Layer 12 of a small transformer language model trained on English Wikipedia (22 layers, counted from 0, width 96).
A neuron's activation on a vector x is SiLU(gate . x) times (in . x), where the dot is the dot product.

Input weights of the MLP neurons that the questions are about. A number n stands for n times 0.0021.
n29 gate: 104 300 -80 -93 4 -153 -59 -19 -149 -16 -56 134 148 -8 38 -156 100 -120 93 -230 242 -128 -26 -26 89 87 -72 101 -19 -122 182 79 221 -15 -72 -51 -169 0 106 -15 -187 124 -249 31 192 49 63 57 135 -139 23 87 61 -70 -72 144 129 -25 0 -122 4 181 -161 173 -210 -23 98 -163 -161 -91 -15 38 37 19 53 -128 98 -143 72 -161 174 235 -117 -135 -113 16 -89 0 -65 11 317 -50 249 -131 184 148
n40 gate: -41 -213 43 -43 -206 86 -128 -109 231 -158 -70 86 66 -19 23 -11 63 -52 -152 -83 -191 -4 49 -38 70 128 -197 177 12 37 -42 -127 239 45 -30 -69 61 187 -91 -34 23 -86 108 -202 68 -220 -107 233 23 -111 -116 68 30 -44 83 253 -42 81 99 99 -98 50 212 134 0 38 -341 -106 115 106 -122 -102 179 -272 23 171 -26 -90 -117 103 -251 54 -67 -90 -4 78 134 145 -76 86 80 -158 26 242 -37 76
n51 gate: -114 116 4 34 -35 -179 74 44 93 144 -87 44 0 56 121 -8 32 -9 -241 -16 -123 108 8 -136 25 -68 172 136 -279 145 12 -147 73 124 134 -31 -90 116 31 12 -179 -116 141 -112 100 195 -126 109 -164 37 -41 76 -28 -106 133 89 -303 -98 -117 -16 12 254 -24 49 107 198 -56 81 469 -52 -4 113 -86 225 -56 -326 176 216 -72 -33 -51 216 152 -16 -264 70 111 -92 118 -56 264 -115 67 -159 -28 24
n63 gate: 287 9 20 55 -112 -91 20 -130 118 -9 -123 -203 -98 -34 -50 -12 58 0 -119 -8 -256 -75 29 -92 17 -117 -80 154 0 -192 -244 46 -80 -116 -106 137 -106 -108 -81 156 -114 166 185 125 117 -211 -62 -67 -197 230 241 33 46 37 -135 -113 -8 -79 -126 385 67 158 -21 17 4 -105 -125 0 161 13 -4 92 -138 -64 -230 -73 -133 179 -343 -77 53 -52 171 129 -413 -318 -66 -9 -234 158 13 176 37 128 50 -101
n90 gate: 148 -25 70 127 141 -36 -32 -98 -131 206 -244 4 291 -25 -8 173 -32 156 -100 224 -74 353 20 -45 117 -82 -39 -71 188 -64 0 153 -21 -97 -21 165 149 203 -95 -70 -148 -105 -67 177 12 44 -44 80 25 158 71 126 237 88 123 45 140 81 -59 25 -285 271 125 145 -151 78 284 20 -141 -12 -212 -282 -12 21 -49 0 -256 -175 102 -108 -192 -180 -81 85 45 75 -12 -135 145 81 -4 -151 92 113 -16 242
n92 gate: -195 210 33 211 163 -178 19 -24 416 -97 362 -43 38 49 29 57 -86 -216 -148 -271 -125 43 154 -256 40 24 23 -30 119 14 263 -293 225 193 54 0 -123 178 -94 -259 10 -34 -35 -15 29 115 24 64 208 64 55 -82 97 -43 -24 -117 10 27 428 39 -39 154 -29 25 140 254 -246 97 177 -44 176 63 -184 -10 -208 -220 -48 174 155 -118 100 339 184 -24 -24 100 24 -146 10 -121 -368 284 -400 0 72 93
n105 gate: 15 20 -177 -7 136 34 183 -69 -43 -105 110 118 120 -189 -166 -110 42 204 110 27 44 99 -69 73 181 -127 205 -142 -200 15 -59 -274 -50 -99 78 -126 12 134 -131 228 -206 237 -59 -361 -54 -19 -90 25 -94 -137 115 -96 85 -98 -135 -23 248 -192 101 89 130 63 -122 31 -261 -213 149 162 86 31 113 15 -30 35 165 85 -180 -100 180 -51 177 122 38 -23 11 -159 -91 76 31 -11 194 111 -53 4 69 -104
n123 gate: 88 32 150 -96 -71 31 -87 141 87 -107 12 -101 80 153 -43 27 81 -62 -104 -363 52 -171 -109 55 -72 -121 -93 4 -412 -80 -32 116 -43 -16 71 8 95 -74 -23 -161 -221 -78 225 20 219 120 38 161 -176 64 137 -47 184 137 16 117 102 11 224 214 238 244 50 115 16 79 51 -27 -203 4 -92 -270 -4 338 -145 -19 -16 -12 168 16 -227 150 -241 -35 82 -59 -77 77 8 -31 20 40 -58 -77 -74 -102
n125 gate: -46 166 41 63 -57 51 176 -47 -202 -83 31 -16 127 277 -119 209 77 17 58 -47 256 -117 -106 79 -246 -150 98 16 -16 27 -81 207 143 153 310 46 40 47 -46 -83 143 70 -49 16 -126 359 -54 41 -93 -124 73 -12 241 31 55 -225 -40 148 -46 60 -20 -101 -47 220 81 67 -8 -51 204 -241 46 -201 95 -36 -102 -23 165 86 -244 80 89 60 -59 298 -31 17 89 78 -4 -86 -163 89 15 -55 282 194
n161 gate: 207 -22 -120 -192 -3 -138 135 7 58 -45 25 -169 181 47 -7 -74 32 140 14 25 -259 -110 -244 28 29 139 167 33 -128 112 -143 191 238 -43 108 138 -29 -67 -83 86 148 -75 147 -55 -157 -145 -130 -23 201 171 -7 -36 93 -153 101 -222 29 -47 -256 7 -11 40 46 62 -73 97 89 -54 210 -97 14 -39 -139 87 50 48 -39 -21 93 102 28 41 96 92 -43 -8 137 130 -221 -170 29 -51 -105 -141 64 258
n170 gate: 73 -93 15 -11 -174 78 84 -224 -40 8 108 78 -31 -186 -16 -163 -135 46 128 169 15 -16 -199 43 198 71 -180 -48 149 -77 -105 4 0 47 -40 -30 -244 -12 57 -75 139 184 -49 61 138 51 -93 155 84 -92 190 82 114 -204 -63 -43 -24 -185 80 219 -31 149 47 192 -117 103 -141 146 40 -107 -162 55 401 76 -20 84 157 240 -67 -192 309 87 -274 -27 -153 60 109 245 -100 67 24 186 54 -148 -39 -63
n182 gate: -102 -9 -8 29 -24 47 -11 238 108 136 41 64 113 135 -93 -33 -66 -89 -72 20 0 -42 -17 -25 95 48 -110 46 138 -71 103 -14 -79 -45 -122 41 106 -87 27 -20 -91 -56 -124 -96 81 8 -44 -34 -6 -6 20 -148 28 137 -127 76 65 50 35 28 -28 -49 -86 34 46 6 -168 -51 -111 62 -91 65 -267 -60 -199 -90 -210 -143 11 -74 -108 -73 31 34 62 -165 -3 117 17 34 230 49 190 -114 78 -96
n195 gate: -140 74 -153 32 36 -218 -28 -54 55 141 146 -203 53 -123 66 45 -17 -79 -22 -28 96 -11 -128 140 32 263 38 -105 146 -156 -202 -85 -133 40 -14 -108 3 -168 42 -32 -43 -3 -97 68 143 -31 31 21 53 -38 -115 -103 52 -87 9 97 -52 83 -11 -136 3 61 59 -119 -94 -34 -48 189 -75 -106 31 34 -75 -110 20 -19 -17 165 6 -3 -70 33 28 -57 26 155 -93 6 171 -80 75 -47 -93 -48 -128 -63
n29 in: 7 133 -151 -301 -114 -97 85 -45 -14 187 -186 21 161 -28 193 -193 10 -15 -38 -35 27 -97 56 -70 169 49 -90 32 11 -174 68 10 155 -38 7 24 114 -10 -153 39 -4 101 -90 -126 164 -42 45 -36 -107 -299 11 35 -242 109 60 -60 21 7 -109 88 0 64 69 114 22 -63 164 32 -135 112 -209 -18 20 135 59 57 17 -28 136 -231 -72 161 -108 122 3 84 141 138 -67 -212 110 -50 216 -159 254 4
n40 in: 32 -72 -21 -38 -14 -76 -25 -66 107 -196 176 -210 -64 -77 92 227 43 245 -32 -168 -231 -77 76 22 19 -132 -45 49 -71 -39 22 29 -336 -69 -111 -4 -89 -153 71 -295 41 33 -128 79 113 -131 79 41 195 71 -75 -267 96 -89 -30 -92 144 -152 82 52 -183 60 4 -7 4 26 62 -195 -93 -74 111 -147 -21 75 59 127 47 -77 -18 -142 36 267 -204 11 -88 -139 43 110 -316 15 -226 -139 -65 -7 29 63
n51 in: 7 54 93 -195 -72 30 102 4 -60 -169 -29 -22 121 26 -75 -244 37 -116 -18 -94 54 48 -115 172 -88 -34 -189 -12 218 -201 42 63 11 205 -68 -40 141 22 113 162 -49 -41 143 -189 56 33 63 11 169 92 235 -93 -68 -29 208 -19 -64 -53 -44 118 120 42 201 118 -131 -11 -407 53 -27 30 88 71 7 -34 -30 -138 41 112 -124 31 -343 -18 127 -78 -78 -90 214 -27 -190 52 326 46 140 -45 213 -128
n63 in: 296 -175 -87 -21 144 224 26 -64 76 -8 -22 -112 -195 -26 132 0 -4 184 78 15 -14 34 -123 -38 15 -75 -83 -170 -154 -40 0 86 220 4 23 109 -100 -146 77 -224 -187 142 120 -85 98 0 100 -25 69 138 -155 -259 -159 11 -76 196 -4 121 -55 172 132 31 37 46 -62 151 176 -140 -180 -53 -33 94 172 127 -45 -120 184 4 -49 12 -174 -137 -330 128 64 -127 63 -110 -38 -56 -34 -50 89 -340 -206 -23
n90 in: 99 29 -135 183 -12 188 -180 16 126 -140 -16 12 102 20 -4 131 -83 -248 -115 -4 -42 -4 144 -145 -174 242 46 -95 -74 -87 87 80 -187 -168 -57 171 -320 -40 239 -49 122 120 33 37 117 184 -32 -53 78 -148 120 105 -162 122 -146 -178 24 -84 180 216 -12 -49 -188 102 50 85 -12 206 176 -174 127 -81 -16 -152 -97 249 -28 225 121 295 -202 -73 64 -60 109 -193 -56 -80 -25 104 159 -4 234 -188 48 190
n92 in: -27 66 -74 -363 -48 316 -133 -214 -129 125 -148 81 232 -220 -83 -9 -215 78 22 -82 26 -241 -127 68 164 50 96 112 -28 9 145 -118 -28 50 235 26 -176 32 177 124 162 -73 263 -47 87 68 -157 171 163 -88 0 -73 -156 94 64 -27 115 224 -239 222 173 126 131 320 -146 -9 -14 0 -28 110 112 -137 31 437 -228 62 14 119 14 -479 13 70 68 -109 -55 109 -198 194 -121 -123 -46 -23 -99 -77 -64 271
n105 in: 217 -28 4 -272 -56 -54 -15 -81 -59 -192 -80 -4 46 4 179 -8 -111 -140 46 178 -145 35 -305 232 275 218 -193 16 0 -76 -235 -119 0 -104 16 -64 -185 -73 -87 -4 79 -116 -36 -60 0 -131 149 182 210 0 -8 -190 -226 8 192 97 -39 197 -19 -71 70 -79 4 51 -188 66 -174 8 312 -47 103 342 139 51 -89 -15 -97 -8 -155 32 -134 7 -4 46 178 -55 -126 8 103 46 212 -96 -34 8 -70 -105
n123 in: 202 119 149 89 -97 308 -4 0 303 38 345 -7 42 0 18 114 -57 -12 125 79 121 61 126 -152 52 210 -128 148 -41 -60 178 54 73 -14 -55 273 99 79 -28 -40 84 -151 115 -82 79 -39 53 -264 137 140 -134 166 229 21 36 -7 197 112 21 106 94 107 29 -26 -7 55 50 -47 51 -135 121 69 -126 110 -72 -14 -36 -101 -11 11 -103 146 29 -22 -267 59 -78 124 -7 -72 102 126 32 -140 -61 98
n125 in: 16 56 28 82 -64 -41 -258 203 327 157 -20 -222 171 71 -133 -8 90 -110 184 50 381 33 111 83 81 83 162 51 64 134 310 58 -25 0 138 104 21 -112 274 276 71 -50 -43 -47 -83 -136 126 -74 -144 106 -252 294 108 130 54 -96 38 -172 24 -63 158 -149 41 -21 -256 46 -37 -166 -63 46 29 -21 4 -4 -29 169 186 -174 37 46 8 104 -348 157 145 -122 221 142 194 17 -21 26 33 -74 -91 4
n161 in: 36 0 -136 -172 56 -133 21 -153 140 -245 154 -159 86 172 18 79 72 -170 126 156 -150 -65 -25 182 -273 15 94 -78 -119 -28 -45 61 121 261 66 134 -52 -47 21 -48 -44 69 19 150 -295 90 18 -48 0 137 -180 142 -106 121 128 -190 66 27 -124 18 -76 -171 29 0 79 150 47 80 200 -55 250 113 -74 -78 -22 204 -127 69 44 82 -154 272 120 -102 22 -178 -97 -91 4 -58 85 37 111 141 11 7
n170 in: -101 29 -7 51 -68 25 7 150 162 -187 -53 46 -28 -147 108 53 154 144 -7 149 -160 7 188 57 198 -154 -116 -33 0 -105 172 -141 -25 7 -256 55 225 7 118 165 -18 64 -187 162 -25 -35 -59 47 66 -116 15 -100 347 66 83 129 122 181 145 245 43 -44 -166 87 -114 39 39 -132 40 -65 -102 272 104 -178 -32 -90 124 28 -46 98 46 -75 -235 -75 -100 -124 -49 56 127 -167 -72 -121 11 74 64 -54
n182 in: 96 28 47 -123 60 -153 -24 -97 41 -94 35 56 69 -11 -98 67 75 12 -5 -105 -52 57 -57 130 -3 -73 -54 19 -33 -24 97 24 -90 32 36 100 14 35 5 25 -52 -156 -39 249 -60 54 112 -112 -97 44 70 81 120 -87 -38 147 -85 -13 142 271 54 -8 -11 107 78 -16 -30 -49 -124 117 -101 19 -68 130 181 18 103 103 -35 -41 80 34 -194 -108 -76 59 -27 146 138 -24 19 50 -226 -30 40 63
n195 in: -87 129 -67 113 188 18 -113 -37 123 100 99 112 -27 -123 129 -115 114 -133 -33 15 102 -3 -91 37 -97 40 120 -72 106 69 -28 -73 -15 55 145 -130 -87 -15 57 31 -90 55 101 126 37 -91 -39 -37 9 -37 -104 31 -95 0 231 187 6 -95 65 -115 189 -222 109 -62 47 -37 3 86 156 -139 30 0 -68 31 113 74 -128 -3 -70 121 -78 176 -58 140 -27 210 -39 -67 -31 34 99 25 -313 140 -30 117

Each question shows a token from some text and the vector x that enters the MLP there. A number n stands for n times 0.0059.

" and": -103 -90 -6 -62 -88 -64 3 -42 -41 -114 -160 -14 21 20 91 -23 22 28 44 37 -19 -19 -2 -67 7 -62 3 -51 68 -47 30 -7 -92 -42 -15 -23 6 5 76 -45 -58 -26 15 -19 -23 46 70 46 -53 5 31 26 51 5 2 238 3 -32 15 81 -65 32 29 -27 -65 34 19 -2 48 -48 30 -2 -5 -93 30 -24 -30 53 18 88 -112 -87 -18 71 -56 16 77 -1 61 -40 20 -2 122 -30 -18 19
Which neuron fires most, and how strongly? n90, at about 1.3

"ual": -66 110 -108 -25 -60 12 -3 -5 -89 -37 -51 -78 -77 -33 121 -67 70 62 -64 130 -34 15 20 21 23 20 92 -31 -5 37 -39 117 9 -71 23 -62 -30 -70 60 -67 -32 -75 -111 -42 -78 -45 -51 -79 -6 7 -25 -80 -69 -9 49 188 -16 56 -110 128 13 -35 215 -83 -81 -15 -10 60 79 43 96 4 61 -4 -11 35 -70 118 -58 -36 -36 -73 80 61 48 -25 37 19 -29 38 60 124 94 -14 -1 22
Which neuron fires most, and how strongly? n63, at about 1.1

" set": -15 15 118 -68 -1 66 1 -77 -85 79 -62 -12 -27 43 -22 70 63 -19 -109 -23 -63 -21 144 -48 -43 118 -94 -29 -147 34 3 47 3 -2 35 -44 160 36 -67 -43 -33 26 6 74 113 -47 42 -62 52 -70 -77 52 112 4 -4 182 42 66 -58 53 -6 18 62 -65 55 44 13 -53 -25 2 168 124 108 21 22 -10 135 -32 -25 86 183 9 -62 18 -20 -4 -37 16 -79 -34 70 60 34 -125 62 -34
The neuron with the highest activation: n123

" only": 11 -127 101 16 -94 47 -32 -60 -54 -89 -55 -1 -26 -69 28 -13 86 31 -60 -40 1 90 107 -28 27 91 -106 -5 140 95 142 -93 12 -56 45 1 44 -35 4 -37 39 -47 -42 51 161 -63 -48 -16 77 33 -31 56 47 118 2 217 101 22 11 102 19 29 -16 -89 -10 12 -89 -59 8 -85 55 40 -4 40 -7 92 27 -21 -42 -16 38 -12 -12 -26 -22 14 52 48 30 43 -7 34 -13 -46 10 -40
Which neuron fires most, and how strongly? n40, at about 2.4

"ery": 143 36 26 -66 42 67 5 62 -41 11 -2 -12 -22 16 36 5 73 12 9 -2 -92 -30 19 -28 -42 -66 19 22 -62 52 65 116 -9 -30 47 -23 76 18 -64 15 -9 -37 50 28 76 -64 95 -41 45 130 -43 -18 40 53 -9 230 2 2 -6 -53 35 -28 36 -1 -19 79 -114 45 32 20 137 65 25 11 57 70 68 -33 9 -21 132 3 -36 52 10 -12 -5 47 -14 -49 -117 111 -64 -64 -71 -2
Which neuron fires most, and how strongly? n123, at about 1.1

"ending": -42 -103 210 12 -66 -24 -72 -1 -17 -46 50 11 32 -110 13 -19 46 32 -41 -7 -10 -10 110 -98 -28 80 -4 -42 12 63 40 15 -12 -93 -5 -23 78 90 -129 -45 70 -33 51 14 107 2 -67 18 4 81 -151 -8 139 8 26 187 163 56 54 -12 73 -83 125 -32 -35 -14 111 10 67 13 158 -1 -55 -34 -4 19 31 9 97 14 80 -22 -42 -57 -40 -9 30 63 22 38 37 101 6 -39 -157 -116
Which neuron fires most, and how strongly? n123, at about 2.5

" full": 114 49 4 -114 -60 64 -98 -59 -116 54 -36 32 -48 -47 104 -48 -39 -48 -37 -20 -13 -16 85 -12 -23 32 -106 62 18 75 79 50 -16 -9 -15 -30 -22 -47 -4 -43 83 3 -16 116 111 6 13 -26 71 7 -49 54 11 23 -64 214 -23 -16 -30 124 -28 0 74 -78 -45 131 43 -109 4 -39 47 94 -24 80 9 -28 -11 17 51 7 98 -29 -4 79 19 11 46 60 -66 50 -49 97 112 -31 -65 6
The two highest activations, in order: n29, n63

"li": -18 -58 -104 -103 -3 -22 25 107 -100 -24 -24 -20 27 24 154 -47 37 22 -108 -46 -42 17 -84 -12 -29 116 47 -49 -94 3 128 162 -27 -81 -25 -49 -66 -143 -192 -73 72 -77 -33 193 94 144 39 -44 -125 24 -10 -63 -4 62 112 50 -8 59 -100 -53 5 -16 34 -10 -70 -36 152 23 40 24 230 -30 -20 20 88 19 126 -166 77 181 -40 39 -23 81 95 8 118 123 0 26 93 109 108 -50 152 79
The two highest activations, in order: n29, n161

"imal": 47 -132 79 -125 41 28 13 5 -38 78 -91 -6 28 4 79 25 115 4 -25 -15 -4 86 89 -76 -4 -2 89 -17 -157 33 -7 110 68 -88 31 -20 12 -10 -73 -94 -70 -7 -7 62 91 -38 -62 -12 -21 -64 42 57 83 74 75 198 37 89 -95 77 0 2 119 -39 -12 97 70 50 81 20 51 76 52 36 52 114 9 -61 63 -12 0 -110 2 86 15 -11 30 -82 31 61 34 61 47 -95 17 30
The neuron with the highest activation: n123

" K": -37 -111 -183 -428 -11 161 -180 -70 80 -21 18 78 -11 -73 136 117 23 76 10 -16 -64 18 32 -105 -46 -6 70 8 263 -2 65 92 -11 -6 -12 -83 -46 27 -82 0 52 -81 15 161 -53 -45 -1 -8 -28 0 -15 54 77 -60 -3 93 63 2 -115 36 16 13 -39 -89 -3 -1 -32 -80 40 -47 21 -28 -7 36 8 -20 45 47 40 80 80 -3 -88 -45 15 -47 -57 9 -35 59 47 39 8 39 -73 -43
Which neuron fires most, and how strongly? n40, at about 1.1

"i": 120 -37 -194 -212 -25 115 3 -20 -83 25 -51 41 89 -37 21 -76 21 -6 28 162 -17 45 -46 -48 -63 82 35 17 64 -37 77 104 37 -101 22 49 0 -30 -80 -36 25 -26 -55 73 50 118 0 -44 38 12 36 -38 -102 26 61 179 78 39 -38 -62 0 -17 7 -77 13 71 3 15 8 -54 90 15 15 15 74 30 -78 -6 137 46 -18 -37 -99 55 68 -2 35 66 -5 -9 27 113 -7 -39 153 15
Which neuron fires most, and how strongly? n29, at about 2.3

" others": 126 -55 39 -53 -10 60 -150 32 -25 -83 -21 -14 3 14 37 35 -33 0 -80 40 -33 54 86 -24 -6 78 20 -25 146 -22 10 -6 -77 -56 78 -16 105 12 130 -26 -52 -106 39 -7 4 -79 -49 -11 20 -43 8 2 11 52 -60 217 13 -8 36 57 -13 -36 -133 -45 7 29 -33 23 -33 49 100 0 -25 0 -43 28 -87 -134 148 -60 43 40 -68 42 55 3 80 39 -2 -32 -81 110 31 -97 22 17
The two highest activations, in order: n90, n182

",": 3 -18 9 74 -55 79 -65 51 35 -14 -39 -43 -5 -2 -9 -13 -32 -26 12 15 -52 14 -40 12 114 74 2 -68 -11 30 36 49 -5 -8 28 15 -12 35 14 -8 -42 -29 -41 24 23 67 3 -51 -13 19 62 -91 -6 -21 -13 223 43 20 20 -10 -2 19 -121 -62 18 -28 -54 47 15 -102 132 41 -116 -43 6 12 -30 20 -1 -37 111 -167 6 29 42 39 -46 52 38 -24 22 15 -42 4 -25 -118
The three highest activations, in order: n105, n161, n29

" human": -19 -16 25 -154 -13 39 -44 -29 -60 -7 -70 -49 -77 7 47 50 -52 66 -107 -46 11 -1 105 -118 -33 -31 26 -61 -78 111 -105 99 -13 -145 7 -24 23 -97 -7 -72 -26 -92 -86 19 37 -17 -7 9 -7 -48 -43 51 -37 -5 -62 189 4 33 -27 65 -78 65 131 -48 32 34 136 9 72 -43 41 19 -40 37 -13 47 16 1 42 -85 25 -88 -15 -1 137 8 44 11 -1 112 54 141 8 -74 -81 35
The neuron with the highest activation: n90

"199": -96 -23 117 -18 -6 -87 -12 -62 72 -115 111 -73 55 74 81 84 -22 23 -11 -90 -54 -33 38 -2 -63 -33 -14 0 102 83 56 53 -129 -47 46 -40 35 36 -167 -18 31 -194 40 -12 -48 -3 -62 -147 9 -22 -26 -24 -27 -43 -117 127 62 104 -184 58 -18 -62 -80 -130 17 -73 -93 -30 -7 -15 94 -11 -29 96 69 -70 -32 14 15 2 12 45 -152 -94 13 -37 18 -26 65 49 -142 94 155 -30 132 14
The neuron with the highest activation: n182

"up": 29 7 -94 -169 55 -16 44 11 14 -16 7 -105 99 -20 11 -107 -26 93 -66 83 -15 6 11 7 2 -142 184 -30 -18 39 84 173 57 -9 48 -138 129 11 82 -70 -47 -55 59 96 70 -195 3 -21 -105 68 -3 46 4 3 48 85 -45 -59 -23 -77 -1 -149 189 -90 27 17 -5 63 81 -151 -49 3 27 -36 37 15 23 -19 -181 26 -53 -53 -65 194 154 -143 -44 67 -90 87 -27 0 27 102 52 -4
The two highest activations, in order: n161, n125

" but": -54 -101 154 32 -102 16 -152 27 41 -79 -110 42 -4 56 30 -45 -31 38 -92 -75 -5 27 84 -16 47 -51 23 -72 92 72 -10 15 32 10 49 -11 130 35 -34 -60 -41 -8 -75 -25 28 -61 115 48 -28 -78 27 35 78 -82 -74 214 51 -39 121 2 37 14 -17 -51 -29 -124 20 23 -87 -129 41 -17 -22 -59 19 24 52 -34 26 20 5 -26 -56 40 -4 15 0 95 -1 10 48 9 42 -34 23 14
The neuron with the highest activation: n40

"===": -17 118 94 -45 -32 53 -44 54 -42 66 -47 -5 26 68 133 -72 71 -6 -29 39 -26 -16 21 -99 136 -15 3 -22 98 36 -5 -42 -41 -88 -5 -125 -53 -1 -29 4 106 74 -17 82 124 30 121 -16 19 -84 8 20 7 105 0 128 -9 111 43 69 -5 -67 -49 -80 -155 -93 105 33 26 4 3 -36 40 -16 10 -81 66 148 171 60 98 -142 -71 -62 -30 60 7 -3 -67 14 -69 117 42 89 52 -77
The neuron with the highest activation: n170

" hel": 17 -20 -7 -159 -17 45 -164 107 10 98 20 -16 -62 -8 85 46 17 -75 -83 -90 -70 10 68 -84 -29 13 16 -148 15 -38 -5 67 -101 -7 52 -96 219 -66 -101 -60 -17 53 13 84 -4 30 201 111 -8 -49 1 10 -32 -40 -61 122 44 38 -96 99 -53 41 -89 -104 122 -1 62 -75 129 12 31 151 33 94 -3 39 -115 -117 18 -51 52 -76 -1 38 -19 1 -67 -25 -11 63 -41 93 123 60 143 12
The three highest activations, in order: n125, n51, n92

" of": -130 3 16 -36 -14 -7 60 -48 -28 47 -58 -35 -6 40 39 -128 -85 -52 61 68 -31 -24 18 7 56 -48 -18 35 202 1 5 102 2 -56 -8 18 13 37 130 -126 -33 -38 -12 52 52 111 10 95 -18 25 -34 -14 9 -39 27 213 38 16 -34 -13 -43 -85 116 -46 14 63 -16 55 132 -17 120 6 1 16 48 4 -145 14 -79 123 42 -64 -11 -19 -3 -42 68 -29 72 72 60 17 16 -73 13 -37
Which neuron fires most, and how strongly? n51, at about 0.78

" Council": 88 9 -42 -50 46 64 -12 33 -140 -29 -26 -19 -31 85 65 -27 -40 41 35 108 -31 15 81 44 -15 22 63 -20 -36 -82 -21 32 -6 -7 51 -88 44 -31 52 -68 17 17 -36 -58 75 -77 -69 -158 -22 -30 -14 -83 3 53 -40 208 -4 -22 -96 73 -12 -73 35 -82 132 19 -169 -8 7 -22 175 114 0 -25 -8 71 74 -72 -42 10 37 -26 -69 46 -10 61 103 77 -4 8 -36 81 -53 -37 17 -30
The three highest activations, in order: n92, n90, n63

" R": 37 141 -199 -325 -32 -24 -56 16 -1 3 8 29 2 31 178 -42 109 -13 69 11 -55 10 35 87 -54 103 115 87 4 -9 -4 80 -75 37 -25 -46 51 -84 21 2 -27 -40 -31 289 -4 26 85 -73 -23 -23 7 17 80 -43 37 51 113 88 -245 52 55 55 11 -61 4 -74 37 -41 25 -96 202 -75 -46 51 54 26 10 -77 -4 59 95 0 -46 37 43 10 -29 -119 -29 25 7 98 0 -151 9 -65
The neuron with the highest activation: n161

" second": -217 -89 44 51 -25 101 -9 -94 -165 -49 -84 -14 -76 -8 -21 100 -2 -78 -39 -73 -64 -74 98 15 -69 87 -58 -68 -2 123 75 46 -6 23 -19 -61 -95 -127 -71 16 81 -53 43 -35 31 -3 -55 24 24 6 -18 -2 -48 34 -5 186 44 87 -28 52 -42 29 77 -141 82 -39 4 -20 36 -62 40 103 -69 -13 38 -33 31 -11 -5 -72 59 -46 -6 86 89 -6 1 9 -89 -3 -48 43 23 40 43 2
Which neuron fires most, and how strongly? n123, at about 0.29

" to": -69 19 28 -14 -46 39 22 -26 -51 39 47 -14 0 -102 73 -22 -3 -11 -26 -75 12 54 30 25 24 43 11 -49 198 35 -39 52 -28 -2 -22 -16 72 -8 37 -67 -48 -20 34 92 98 76 22 36 -26 49 -73 42 62 46 -14 245 52 -60 71 -20 17 -35 74 -24 15 39 -31 80 72 -14 102 98 -37 2 9 5 13 11 -6 35 66 -29 35 -10 25 25 -9 -14 128 14 41 -59 23 -54 -33 6
The neuron with the highest activation: n195

" o": -2 21 43 -293 61 170 -93 55 27 15 -13 -16 0 14 147 -123 -61 -20 28 32 -65 5 36 44 -11 130 130 -99 142 -27 -17 -46 72 78 34 -60 115 71 -111 -153 -94 0 19 -51 26 13 180 -29 50 6 20 62 -25 -11 -88 149 35 -32 -6 36 -33 -7 17 -64 -42 21 130 21 82 12 44 -29 20 54 38 -29 -30 -8 -7 71 82 27 75 86 5 42 -110 13 -27 -160 50 1 96 99 88 0
The three highest activations, in order: n29, n105, n125

"ering": -15 38 118 106 -9 160 -61 -25 -147 -39 37 -28 -5 -70 87 73 42 -28 -110 36 -49 9 104 -35 4 7 -17 -32 151 78 -2 49 -103 -89 -13 -33 5 153 -108 -64 -14 2 82 127 71 30 -44 -12 -28 109 48 9 72 39 5 181 60 32 120 -78 29 -136 68 -27 -57 -55 39 -26 20 10 141 61 25 -10 59 33 45 -26 104 90 21 -85 -34 26 32 -41 -42 -17 74 -10 -14 47 26 -118 -78 -128
The two highest activations, in order: n90, n29

"'s": -32 -32 -64 20 -51 88 38 -28 -71 -17 -84 8 -26 134 35 -29 44 7 94 193 -43 69 39 -1 -37 33 97 -5 92 26 -25 -1 -106 -55 58 -9 7 4 -60 -21 22 -63 -54 -28 -64 0 -75 -66 -39 29 63 -16 -79 27 73 213 30 34 -9 111 -37 3 146 -66 -88 -8 -9 -72 31 14 4 -107 -15 -13 58 24 -21 45 94 24 46 -57 6 31 100 -63 -3 -12 -43 -63 -24 98 41 -12 -32 -26
The neuron with the highest activation: n123

"ology": 158 -87 160 -102 28 51 9 50 -139 68 -51 -7 46 88 38 -27 -56 32 28 44 -17 -32 37 34 -42 -21 65 15 -1 -11 -38 76 -14 -96 35 -58 80 -69 -4 -61 -64 -67 72 99 -12 -27 -64 -88 -37 39 45 -60 3 46 -32 219 -28 78 47 -46 6 -87 -44 -23 54 -7 -1 13 46 18 173 27 -1 -11 22 -3 42 -87 3 31 -8 -74 -18 25 -48 12 5 0 -60 75 -58 86 -14 -88 15 29
The three highest activations, in order: n63, n29, n170

" Fin": 36 -94 -107 -204 -24 -26 -35 7 -57 -65 -107 35 -86 24 84 -88 -94 -56 -28 -13 0 -51 59 -11 -56 -12 115 -70 51 -27 4 89 -1 -81 53 40 -9 86 95 -32 73 -85 -62 136 22 -55 -20 75 -57 103 40 50 21 -68 -129 163 38 19 -99 47 -72 -80 35 -81 -45 -60 -53 -15 -57 -58 204 82 47 78 94 80 -46 -3 -20 -2 13 -39 -8 -14 1 -37 16 19 -153 106 41 -48 -32 -57 -38 -71
The three highest activations, in order: n63, n123, n161

"ra": 24 63 -130 -76 -69 -87 -140 2 171 -51 7 -9 72 -4 148 -79 49 -64 -66 -55 -46 -18 59 15 -20 51 -21 -54 61 147 126 -5 -9 -99 89 -66 64 -48 26 -123 44 75 114 30 -28 -73 46 -101 -31 23 -27 130 -95 13 6 62 196 0 -78 -85 -129 -93 -113 -38 -36 77 223 -20 132 -108 199 -71 71 100 23 50 62 -78 18 -50 -86 23 137 78 76 43 -84 23 -106 7 53 78 86 66 -17 0
The neuron with the highest activation: n161

" c": -10 -70 -185 -253 10 206 3 -34 8 -42 -39 -55 -34 14 95 -63 -45 -120 7 -11 4 -45 103 -41 -56 175 91 2 72 49 -29 -55 -28 -12 -39 -1 44 80 16 -106 -34 -43 6 110 -142 -76 154 29 -12 -74 -44 12 75 -55 -73 129 -23 20 -14 43 -114 50 -5 -140 92 -129 32 -56 116 -58 15 -7 20 59 89 -77 64 -36 -74 80 32 -71 -49 58 20 38 -48 -33 39 -37 65 102 -12 -35 -84 -84
The neuron with the highest activation: n195

" N": -16 41 -151 -368 -78 90 -15 -24 -5 -27 107 -25 -32 24 122 41 21 -30 7 -39 -74 5 107 18 -24 32 142 -6 132 36 -124 107 -40 35 -64 -75 -103 33 3 -108 28 -130 97 48 60 32 -40 38 -61 -126 -6 -15 62 11 -59 94 -10 31 -112 -1 -1 -32 -21 -235 -16 -129 -15 20 68 -99 45 -15 -5 33 16 -22 2 -50 49 97 74 -24 -63 19 -58 7 19 -104 -32 117 40 25 95 -24 -45 -43
The two highest activations, in order: n195, n125